Layer 9 of a small transformer language model trained on English Wikipedia (15 layers, counted from 0, width 64).
A neuron's activation on a vector x is SiLU(gate . x) times (in . x), where the dot is the dot product.

Input weights of the MLP neurons that the questions are about. A number n stands for (n - 500) times 0.001.
n0 gate: 617 660 537 520 202 531 442 452 484 678 481 516 504 543 506 498 691 452 508 408 464 486 499 367 462 506 707 407 380 406 425 474 471 357 655 457 597 685 355 412 504 378 428 473 511 379 566 650 300 433 537 425 429 587 389 597 476 431 550 396 261 499 387 419
n9 gate: 358 545 600 601 478 505 361 473 320 350 385 535 489 566 623 538 391 330 646 702 632 416 587 589 224 299 310 431 516 555 228 510 431 400 262 486 783 436 438 438 320 514 500 483 470 450 471 362 542 684 329 625 637 502 557 594 422 654 524 568 311 378 644 541
n10 gate: 613 535 680 476 335 496 489 530 575 518 500 510 365 553 506 357 314 448 230 564 334 479 496 537 475 507 573 637 409 481 448 453 475 754 623 438 503 530 530 402 455 635 555 365 798 739 520 519 635 522 232 467 496 385 645 579 819 354 505 550 308 381 349 363
n11 gate: 457 565 441 477 402 617 282 645 614 586 636 449 699 248 344 411 530 486 617 427 579 503 393 521 564 352 596 592 491 611 569 464 474 552 413 404 591 500 540 699 349 577 595 219 391 502 569 658 469 512 578 464 516 563 699 586 557 546 507 607 321 457 510 606
n13 gate: 599 626 380 491 484 673 559 334 496 489 538 479 597 815 558 467 434 627 658 451 557 502 572 483 482 559 553 454 593 669 600 359 646 582 362 347 558 417 398 513 395 469 436 530 613 431 569 642 451 370 460 620 490 544 626 600 732 481 584 401 506 581 699 579
n25 gate: 520 574 517 405 410 619 424 610 446 572 400 180 300 499 573 275 417 309 494 451 383 455 689 606 472 676 358 373 447 417 687 627 497 589 707 416 306 521 422 293 800 469 611 455 610 912 419 580 503 415 569 325 539 604 460 296 856 411 602 355 409 401 350 821
n27 gate: 665 417 491 451 531 496 454 477 540 476 286 541 401 460 509 339 434 405 597 706 425 600 397 408 495 574 575 475 650 562 265 410 427 612 336 572 654 608 291 532 352 364 360 341 572 553 113 529 589 533 502 437 509 464 612 728 589 354 325 753 391 305 452 483
n30 gate: 297 413 369 460 343 397 470 391 539 502 263 448 494 507 522 553 500 635 376 613 485 563 481 678 484 524 533 405 592 601 556 359 541 457 376 515 527 653 370 665 647 565 687 347 386 477 439 494 328 561 437 554 436 719 827 514 651 431 588 501 554 579 385 659
n32 gate: 519 436 442 350 387 396 569 442 417 472 478 266 586 480 509 391 591 456 487 520 548 356 499 508 695 225 628 557 561 808 322 594 503 443 674 382 409 367 561 501 564 420 515 577 463 573 580 382 286 511 424 720 458 512 635 487 470 582 381 526 515 558 390 460
n43 gate: 526 616 454 691 529 523 317 608 632 494 441 520 464 573 524 366 370 542 557 672 433 456 348 527 466 346 620 779 459 596 575 475 536 691 395 345 620 546 522 370 491 582 330 355 310 647 530 492 581 585 521 712 710 549 584 627 581 334 569 538 334 436 570 584
n62 gate: 443 672 419 391 522 527 543 563 510 461 414 372 685 697 592 487 680 603 478 334 377 497 652 500 449 392 530 616 828 557 469 446 595 656 480 340 461 510 302 543 496 369 480 493 664 610 447 321 442 671 356 457 496 704 366 418 589 388 507 209 462 598 281 325
n71 gate: 628 310 348 316 428 565 682 698 273 473 411 329 648 464 546 532 562 504 447 307 386 353 512 648 297 400 735 689 489 671 375 485 636 510 500 467 305 573 519 467 412 418 647 458 436 522 433 504 223 263 414 416 513 536 522 360 436 364 289 530 522 519 488 583
n75 gate: 493 586 581 380 380 562 539 535 557 503 388 570 577 417 640 286 458 438 381 605 661 824 509 463 398 579 504 561 741 570 576 507 654 462 598 570 469 375 438 499 395 317 489 423 553 342 481 586 467 445 530 396 461 528 492 509 582 389 392 775 368 264 384 711
n88 gate: 479 364 701 390 540 629 613 567 591 500 483 204 487 794 526 221 303 354 523 460 740 619 326 647 90 688 505 333 582 483 504 441 379 546 417 441 403 668 351 492 431 616 333 269 422 607 447 568 386 584 233 435 629 551 382 733 639 442 434 626 155 522 523 410
n96 gate: 527 333 451 387 560 457 388 431 500 481 457 535 483 734 672 576 458 571 465 590 423 548 471 629 519 639 576 685 503 556 509 400 534 459 334 455 424 312 652 526 488 531 743 472 559 466 566 383 480 588 568 487 488 556 653 369 513 673 510 498 316 481 539 412
n97 gate: 564 347 632 375 509 493 593 504 456 495 428 414 576 606 435 610 300 412 409 504 705 303 587 619 296 460 409 392 448 589 550 308 403 529 605 451 437 483 391 526 607 354 464 514 578 479 494 740 394 369 298 518 448 319 559 446 525 562 514 588 545 778 609 397
n111 gate: 674 629 608 723 639 400 592 496 347 359 325 492 381 487 531 417 362 526 509 391 533 433 344 514 384 477 739 599 521 560 494 524 469 564 820 468 289 406 492 642 411 146 654 508 388 415 413 677 467 510 496 396 448 614 572 582 644 573 468 460 428 175 422 538
n124 gate: 571 561 446 492 662 548 441 372 460 477 494 745 551 516 599 613 531 533 515 490 215 442 525 525 738 314 635 393 690 598 310 630 603 645 381 405 590 353 631 559 410 628 657 524 459 591 339 470 542 563 725 688 280 526 528 558 440 361 489 531 576 475 550 388
n0 in: 638 585 485 428 612 770 563 192 444 566 456 554 417 563 416 528 346 399 277 627 432 549 507 521 608 668 464 490 501 704 491 576 606 444 295 531 535 442 436 333 699 455 716 448 436 346 562 400 466 505 518 573 651 541 612 188 596 566 694 552 516 612 479 234
n9 in: 510 592 483 473 495 584 743 729 568 448 319 426 450 663 380 356 417 420 560 592 513 355 499 508 406 441 815 604 476 380 607 469 441 626 573 610 264 563 657 140 583 528 591 450 527 554 593 637 654 471 708 286 472 634 687 463 584 415 358 180 421 495 445 486
n10 in: 706 565 614 710 402 525 428 626 528 483 502 752 650 661 548 367 339 337 424 628 657 347 548 553 457 479 595 609 488 447 411 576 424 442 596 407 683 319 518 437 688 591 391 513 566 388 276 613 779 737 366 649 491 345 590 759 541 438 561 715 404 405 291 428
n11 in: 576 629 594 222 453 550 476 690 459 447 623 381 764 487 351 594 528 849 518 631 381 405 271 748 509 377 685 520 309 388 545 503 563 538 564 325 436 434 513 328 370 708 703 338 575 519 620 675 550 446 393 589 446 566 539 364 442 577 410 576 401 533 572 428
n13 in: 536 605 395 485 595 548 532 587 578 543 571 473 442 572 500 733 553 591 543 463 501 561 666 507 488 652 564 325 528 603 362 509 979 568 424 338 541 340 379 761 490 627 611 472 579 422 642 620 252 502 485 491 342 586 728 515 578 538 468 255 562 495 736 488
n25 in: 341 504 355 467 301 854 425 374 349 529 484 460 343 416 465 527 397 472 747 693 337 101 746 492 497 439 331 685 602 463 565 574 497 520 550 385 593 309 715 513 569 482 744 625 668 622 522 622 651 415 469 428 441 274 514 435 538 468 503 543 507 628 566 352
n27 in: 619 363 406 493 470 544 271 333 486 459 538 525 529 489 530 587 643 803 379 780 529 482 675 460 645 368 579 471 530 398 257 701 569 342 610 502 425 415 554 515 305 535 684 656 535 390 508 504 301 619 552 416 526 474 533 530 665 796 714 421 727 534 453 285
n30 in: 565 648 603 501 549 694 548 431 455 576 634 527 372 531 367 530 366 487 548 489 474 510 629 352 400 274 530 513 433 497 377 463 440 644 332 555 524 530 441 353 390 195 624 348 678 341 616 455 372 522 345 520 576 639 641 483 504 443 316 457 640 446 511 285
n32 in: 714 535 730 533 723 469 366 538 316 366 422 571 548 336 685 467 455 691 419 432 531 380 397 470 371 499 711 566 352 739 536 584 653 694 312 495 607 610 438 445 401 641 543 537 649 522 576 492 498 264 597 476 468 633 395 539 384 636 738 503 504 442 565 563
n43 in: 461 505 478 528 634 568 658 591 486 357 210 440 229 560 600 428 590 426 454 645 436 668 435 503 512 563 426 571 501 490 653 427 390 553 439 466 601 370 557 398 558 584 302 516 486 515 357 580 568 549 351 425 781 490 479 644 618 408 510 442 444 527 593 657
n62 in: 362 276 431 606 440 399 403 468 541 427 791 573 526 728 364 468 620 569 462 723 572 364 456 370 749 344 527 535 298 401 495 486 475 330 417 534 418 465 332 560 444 573 545 392 567 366 624 528 501 579 352 485 341 702 490 425 588 456 544 463 591 550 83 444
n71 in: 308 706 307 557 361 453 556 656 362 638 457 344 483 634 496 586 450 384 548 403 521 397 612 660 351 534 271 484 619 455 348 726 513 438 431 228 443 571 458 451 595 504 504 513 445 309 383 483 481 524 646 280 698 450 327 528 317 369 724 474 529 319 591 472
n75 in: 673 662 463 483 505 635 808 419 413 361 563 811 499 404 546 371 529 420 445 362 363 296 573 566 544 598 663 371 222 525 407 593 762 480 696 692 262 469 445 378 634 600 358 516 312 461 477 362 588 506 573 559 337 654 434 305 522 468 437 467 297 495 367 419
n88 in: 556 603 472 158 433 516 601 365 521 697 531 435 491 354 556 457 552 425 564 159 542 685 644 402 364 363 460 466 561 510 573 550 425 405 620 621 591 413 592 818 461 290 541 223 486 277 457 620 314 281 512 418 644 407 436 620 614 492 651 484 620 677 599 497
n96 in: 539 392 483 479 710 613 577 356 611 321 747 250 345 568 365 351 485 405 470 492 591 602 406 561 654 502 314 314 591 719 544 405 536 418 467 585 542 650 481 453 228 605 588 259 562 273 434 533 397 380 326 538 551 709 607 385 436 522 594 591 523 477 433 436
n97 in: 538 584 393 633 675 458 432 344 333 496 392 604 574 428 322 659 470 426 348 496 875 719 719 614 646 505 442 339 492 378 654 449 585 450 556 588 685 524 342 849 451 579 586 467 468 457 344 630 611 329 433 386 691 399 765 493 588 479 655 407 489 662 589 456
n111 in: 371 607 355 460 629 406 471 419 692 659 539 342 581 411 470 445 408 227 556 664 546 619 439 557 563 583 538 366 351 510 429 430 531 710 507 783 527 588 493 286 440 565 528 328 436 476 404 397 284 414 518 558 488 452 364 567 708 730 621 564 564 620 549 451
n124 in: 709 552 406 541 664 388 471 569 249 415 375 468 440 256 385 461 460 444 402 506 532 355 432 511 567 301 632 381 783 462 507 448 579 464 332 353 583 482 432 572 344 297 561 496 506 407 417 416 443 519 504 623 763 569 783 616 299 551 526 495 524 459 562 387

Each question shows a token from some text and the vector x that enters the MLP there. A number n stands for (n - 500) times 0.0055.

" marri": 456 458 472 317 322 464 507 456 443 507 385 706 521 579 367 437 502 484 446 490 621 639 582 524 400 619 572 524 315 346 371 662 657 506 501 554 631 509 495 553 396 462 462 592 547 352 570 425 342 484 439 594 523 604 789 451 515 647 533 564 362 479 309 463
The three highest activations, in order: n75, n0, n30

" Paris": 614 368 504 601 576 563 375 473 661 614 820 525 522 592 484 696 612 566 656 386 492 465 576 515 477 570 415 532 291 385 409 507 528 554 519 490 615 477 636 341 517 493 495 549 543 336 447 441 431 377 403 613 456 566 580 307 307 559 518 588 488 476 608 374
Which two neurons fire most, strongest first? n96, n43

"ed.": 246 347 488 477 486 562 502 559 496 570 374 473 386 374 312 536 608 479 549 687 486 367 432 553 685 439 432 459 333 265 525 447 506 490 538 562 673 483 450 550 399 640 570 396 561 570 432 537 341 410 416 496 413 656 634 412 539 571 491 423 465 309 544 562
Which two neurons fire most, strongest first? n11, n25

" it": 512 463 665 530 567 537 409 357 367 608 512 628 466 536 455 315 638 571 541 559 520 306 473 513 440 460 542 531 346 458 304 547 457 375 616 440 440 594 436 458 432 482 621 502 465 485 716 486 422 444 348 409 483 408 775 311 395 694 585 507 335 392 438 487
The neuron with the highest activation: n0

" camp": 518 414 526 480 382 550 471 539 535 636 467 465 582 611 465 528 590 504 623 540 524 543 605 402 377 455 410 542 282 261 417 623 701 439 429 367 429 589 512 487 408 380 391 438 608 392 592 243 471 482 512 566 493 751 655 427 395 701 543 532 414 571 445 423
The neuron with the highest activation: n62

"ations.": 228 314 484 617 422 485 433 550 482 696 370 404 353 477 532 471 648 464 471 613 490 416 569 470 504 533 463 505 319 461 520 436 534 516 667 560 642 543 483 538 378 660 549 533 578 569 452 424 284 431 435 623 411 658 561 405 482 571 412 459 434 269 522 529
The neuron with the highest activation: n25

" free": 667 369 519 360 393 420 584 530 455 567 411 490 588 520 444 454 599 610 518 410 621 494 395 536 539 590 504 491 138 230 413 592 591 428 537 530 602 481 469 602 447 425 425 505 484 323 664 405 536 539 511 691 499 408 461 320 526 507 539 504 392 453 557 402
Which two neurons fire most, strongest first? n25, n43

" 169": 358 414 510 597 506 397 404 561 742 536 655 475 638 492 443 454 602 341 624 532 391 507 630 632 564 607 424 680 409 381 308 581 391 409 488 460 547 472 448 416 453 444 431 484 579 486 635 499 457 499 454 569 321 699 435 268 618 482 512 567 452 344 422 378
The three highest activations, in order: n62, n97, n124

"ue": 548 521 578 455 615 445 522 459 619 627 558 475 614 481 307 704 598 644 525 395 630 361 423 430 541 458 572 355 444 71 416 390 579 419 572 520 601 539 523 465 425 513 607 582 611 413 477 451 332 582 393 590 345 609 548 490 515 626 547 491 569 303 564 424
The neuron with the highest activation: n43

" slightly": 594 313 574 536 441 451 466 494 502 593 517 511 575 389 591 463 547 616 470 550 540 453 499 556 463 602 522 422 288 343 612 600 407 593 509 367 565 521 288 582 429 504 565 400 452 587 577 378 417 353 531 591 410 395 614 159 478 638 525 641 358 424 491 343
The neuron with the highest activation: n11

" or": 446 433 584 368 560 525 409 602 644 465 415 515 474 414 549 356 434 546 496 619 474 590 572 561 558 524 533 338 341 59 429 571 377 467 596 452 363 548 444 514 420 558 403 378 462 507 615 410 477 359 444 644 500 479 679 398 392 668 608 547 414 455 420 393
The three highest activations, in order: n71, n13, n11

" ==": 383 491 534 724 556 511 341 436 540 676 335 536 491 318 410 470 586 456 430 562 482 538 553 505 504 559 495 632 410 583 459 622 418 373 632 588 498 666 520 490 352 465 506 403 448 338 371 436 212 363 465 408 419 639 520 450 580 540 457 432 435 355 493 294
The neuron with the highest activation: n111

" m": 527 474 510 483 452 547 582 610 677 529 840 520 501 373 470 375 495 443 458 503 565 504 483 602 416 588 434 381 352 414 450 716 402 454 472 417 643 572 366 650 513 414 499 514 546 448 509 343 451 350 582 418 389 621 640 361 465 671 568 420 352 636 559 391
The neuron with the highest activation: n43

" Exp": 523 497 349 544 343 617 575 425 551 341 785 542 584 565 595 636 674 488 451 452 519 356 567 528 465 649 436 435 463 420 444 735 588 292 453 492 512 509 488 703 491 464 488 481 516 258 312 419 446 537 364 456 333 582 494 567 537 362 496 416 423 448 461 490
The neuron with the highest activation: n62

" is": 353 359 497 573 433 381 448 462 479 667 464 425 481 424 318 486 474 604 473 590 452 546 533 576 560 495 645 445 368 420 543 622 408 565 646 548 528 587 319 550 427 700 605 461 494 554 686 449 439 469 457 540 463 545 616 431 231 647 409 537 267 414 476 357
The neuron with the highest activation: n11

"ares": 423 526 497 484 445 303 574 519 300 637 450 587 324 497 283 415 555 620 357 439 583 573 599 505 491 494 441 401 299 225 498 443 450 558 564 599 547 496 542 497 493 488 740 440 579 479 556 283 454 529 481 463 465 636 617 306 408 546 498 439 698 535 565 574
Which two neurons fire most, strongest first? n30, n43

" exp": 581 497 510 525 321 582 612 537 578 508 566 518 578 560 555 544 638 499 442 537 506 369 493 531 315 679 575 573 374 447 430 875 374 449 518 498 565 567 511 732 461 377 513 421 517 319 418 413 379 434 420 476 382 587 568 528 525 296 496 431 335 465 524 514
The three highest activations, in order: n71, n88, n75

" hall": 488 451 617 570 370 412 351 447 563 741 542 473 607 631 391 418 520 532 584 524 519 468 617 419 425 448 444 440 427 355 365 637 740 390 617 518 551 546 492 404 468 341 349 393 436 486 608 398 521 442 662 518 507 612 621 269 348 597 560 403 306 411 488 485
The neuron with the highest activation: n0

" There": 522 354 620 444 551 431 402 560 518 630 336 505 592 531 482 428 622 491 619 514 576 450 506 541 429 442 308 539 245 581 412 656 383 456 522 581 487 549 485 430 508 544 585 409 505 626 565 481 412 532 442 544 537 518 779 512 412 612 561 263 334 321 360 504
The neuron with the highest activation: n9

" a": 571 326 683 629 486 525 487 585 533 521 514 500 467 542 559 275 416 479 502 676 423 519 440 560 380 647 641 416 323 273 333 493 457 492 619 492 518 536 512 583 417 678 578 560 497 510 666 418 502 489 451 468 470 508 467 318 387 371 529 546 262 336 457 403
The most active neuron and its activation: n10, at about 0.8

"E": 636 405 555 450 548 442 531 588 504 645 755 424 471 497 604 420 666 440 606 710 639 488 570 530 372 572 495 428 306 603 363 621 515 536 648 378 536 434 601 637 464 540 351 297 506 477 510 553 451 522 359 431 334 490 526 401 531 502 525 479 460 366 614 406
The most active neuron and its activation: n88, at about 0.35

" pro": 534 405 607 328 257 415 550 647 441 599 644 507 591 343 578 467 619 585 495 573 616 455 589 561 410 591 454 539 293 529 341 522 630 460 563 394 509 495 471 543 460 369 466 425 474 467 459 412 311 458 508 525 475 507 563 526 595 578 657 497 644 174 482 392
The neuron with the highest activation: n71

" first": 538 416 564 520 482 500 326 584 575 454 461 369 610 494 500 489 548 431 592 486 590 448 641 501 453 595 570 521 193 330 385 609 560 581 679 631 526 572 369 485 449 398 526 495 387 464 662 372 591 402 506 536 484 513 440 271 335 496 490 488 400 278 465 325
The most active neuron and its activation: n124, at about 0.16

"wer": 413 411 537 350 344 423 445 455 373 600 433 514 543 537 444 525 554 693 449 540 596 645 601 544 478 526 561 409 397 250 321 470 514 369 470 521 498 513 550 543 421 390 547 434 720 391 529 530 289 600 337 511 447 687 660 211 517 484 432 506 493 565 481 469
The neuron with the highest activation: n30

" by": 505 299 693 573 469 452 509 493 612 440 332 458 485 553 427 439 492 404 484 603 528 466 563 632 567 626 597 408 394 146 250 643 510 488 622 441 479 543 410 490 454 642 455 387 478 519 427 575 460 306 541 613 449 490 619 512 419 652 453 435 529 463 587 414
The most active neuron and its activation: n27, at about 0.25

"iles": 497 414 379 491 296 366 564 456 293 687 521 384 390 501 392 475 534 614 392 470 523 574 592 427 453 561 448 388 215 325 436 559 503 511 490 613 574 490 531 490 494 561 586 462 583 504 528 424 483 490 489 437 365 590 760 239 580 495 461 474 612 515 488 596
The three highest activations, in order: n30, n43, n124

" but": 459 349 686 507 561 504 312 563 416 487 287 582 400 551 532 441 423 459 490 564 487 373 594 544 474 586 479 446 247 227 573 487 479 513 611 413 567 512 482 577 418 552 511 466 452 489 538 437 417 332 296 580 516 573 693 383 419 640 590 452 407 355 467 370
The neuron with the highest activation: n97

" relatively": 593 417 576 477 254 474 485 506 514 464 531 562 479 526 482 520 596 565 364 596 486 618 574 573 403 541 523 395 417 436 640 685 332 515 530 453 500 557 306 570 413 616 483 422 489 572 660 516 402 383 556 438 505 487 575 202 456 483 668 636 292 340 493 363
The neuron with the highest activation: n0

" second": 477 443 580 470 505 459 405 593 597 506 509 361 607 513 509 556 556 438 648 468 594 488 551 458 384 648 510 556 266 345 338 640 682 543 624 578 559 525 415 490 355 411 516 520 422 476 672 308 581 438 532 590 565 514 456 301 435 496 498 550 301 319 414 307
The three highest activations, in order: n124, n97, n75

" 13": 480 478 564 595 474 414 356 503 600 677 697 510 678 578 467 358 599 373 608 631 548 499 582 503 470 583 380 696 478 337 327 567 534 494 508 488 521 480 407 485 400 585 489 495 551 513 581 527 314 364 441 578 327 624 524 258 546 516 530 427 383 395 455 295
The neuron with the highest activation: n62

" di": 467 461 507 525 414 393 535 588 508 571 631 537 603 335 425 327 460 511 429 480 508 511 717 468 492 731 527 453 277 453 429 804 604 418 693 386 636 490 467 459 486 505 355 502 611 420 675 508 500 458 522 734 573 465 617 503 437 591 432 478 529 380 417 490
The three highest activations, in order: n10, n75, n43

"ent": 448 415 496 335 537 579 524 452 399 523 474 527 355 448 456 503 443 606 533 524 538 571 447 450 517 543 548 411 439 91 178 632 401 380 537 702 442 554 540 479 329 478 552 356 578 574 406 411 294 444 456 594 360 551 628 349 560 421 598 526 450 400 476 427
The neuron with the highest activation: n27

"oming": 426 514 459 605 365 440 419 490 428 522 636 379 593 363 482 664 583 547 478 342 551 355 473 462 468 484 434 352 431 158 485 426 591 336 590 597 570 425 628 484 337 510 546 578 458 453 712 670 508 489 538 456 392 704 628 394 477 383 415 610 442 406 608 519
The most active neuron and its activation: n11, at about 0.54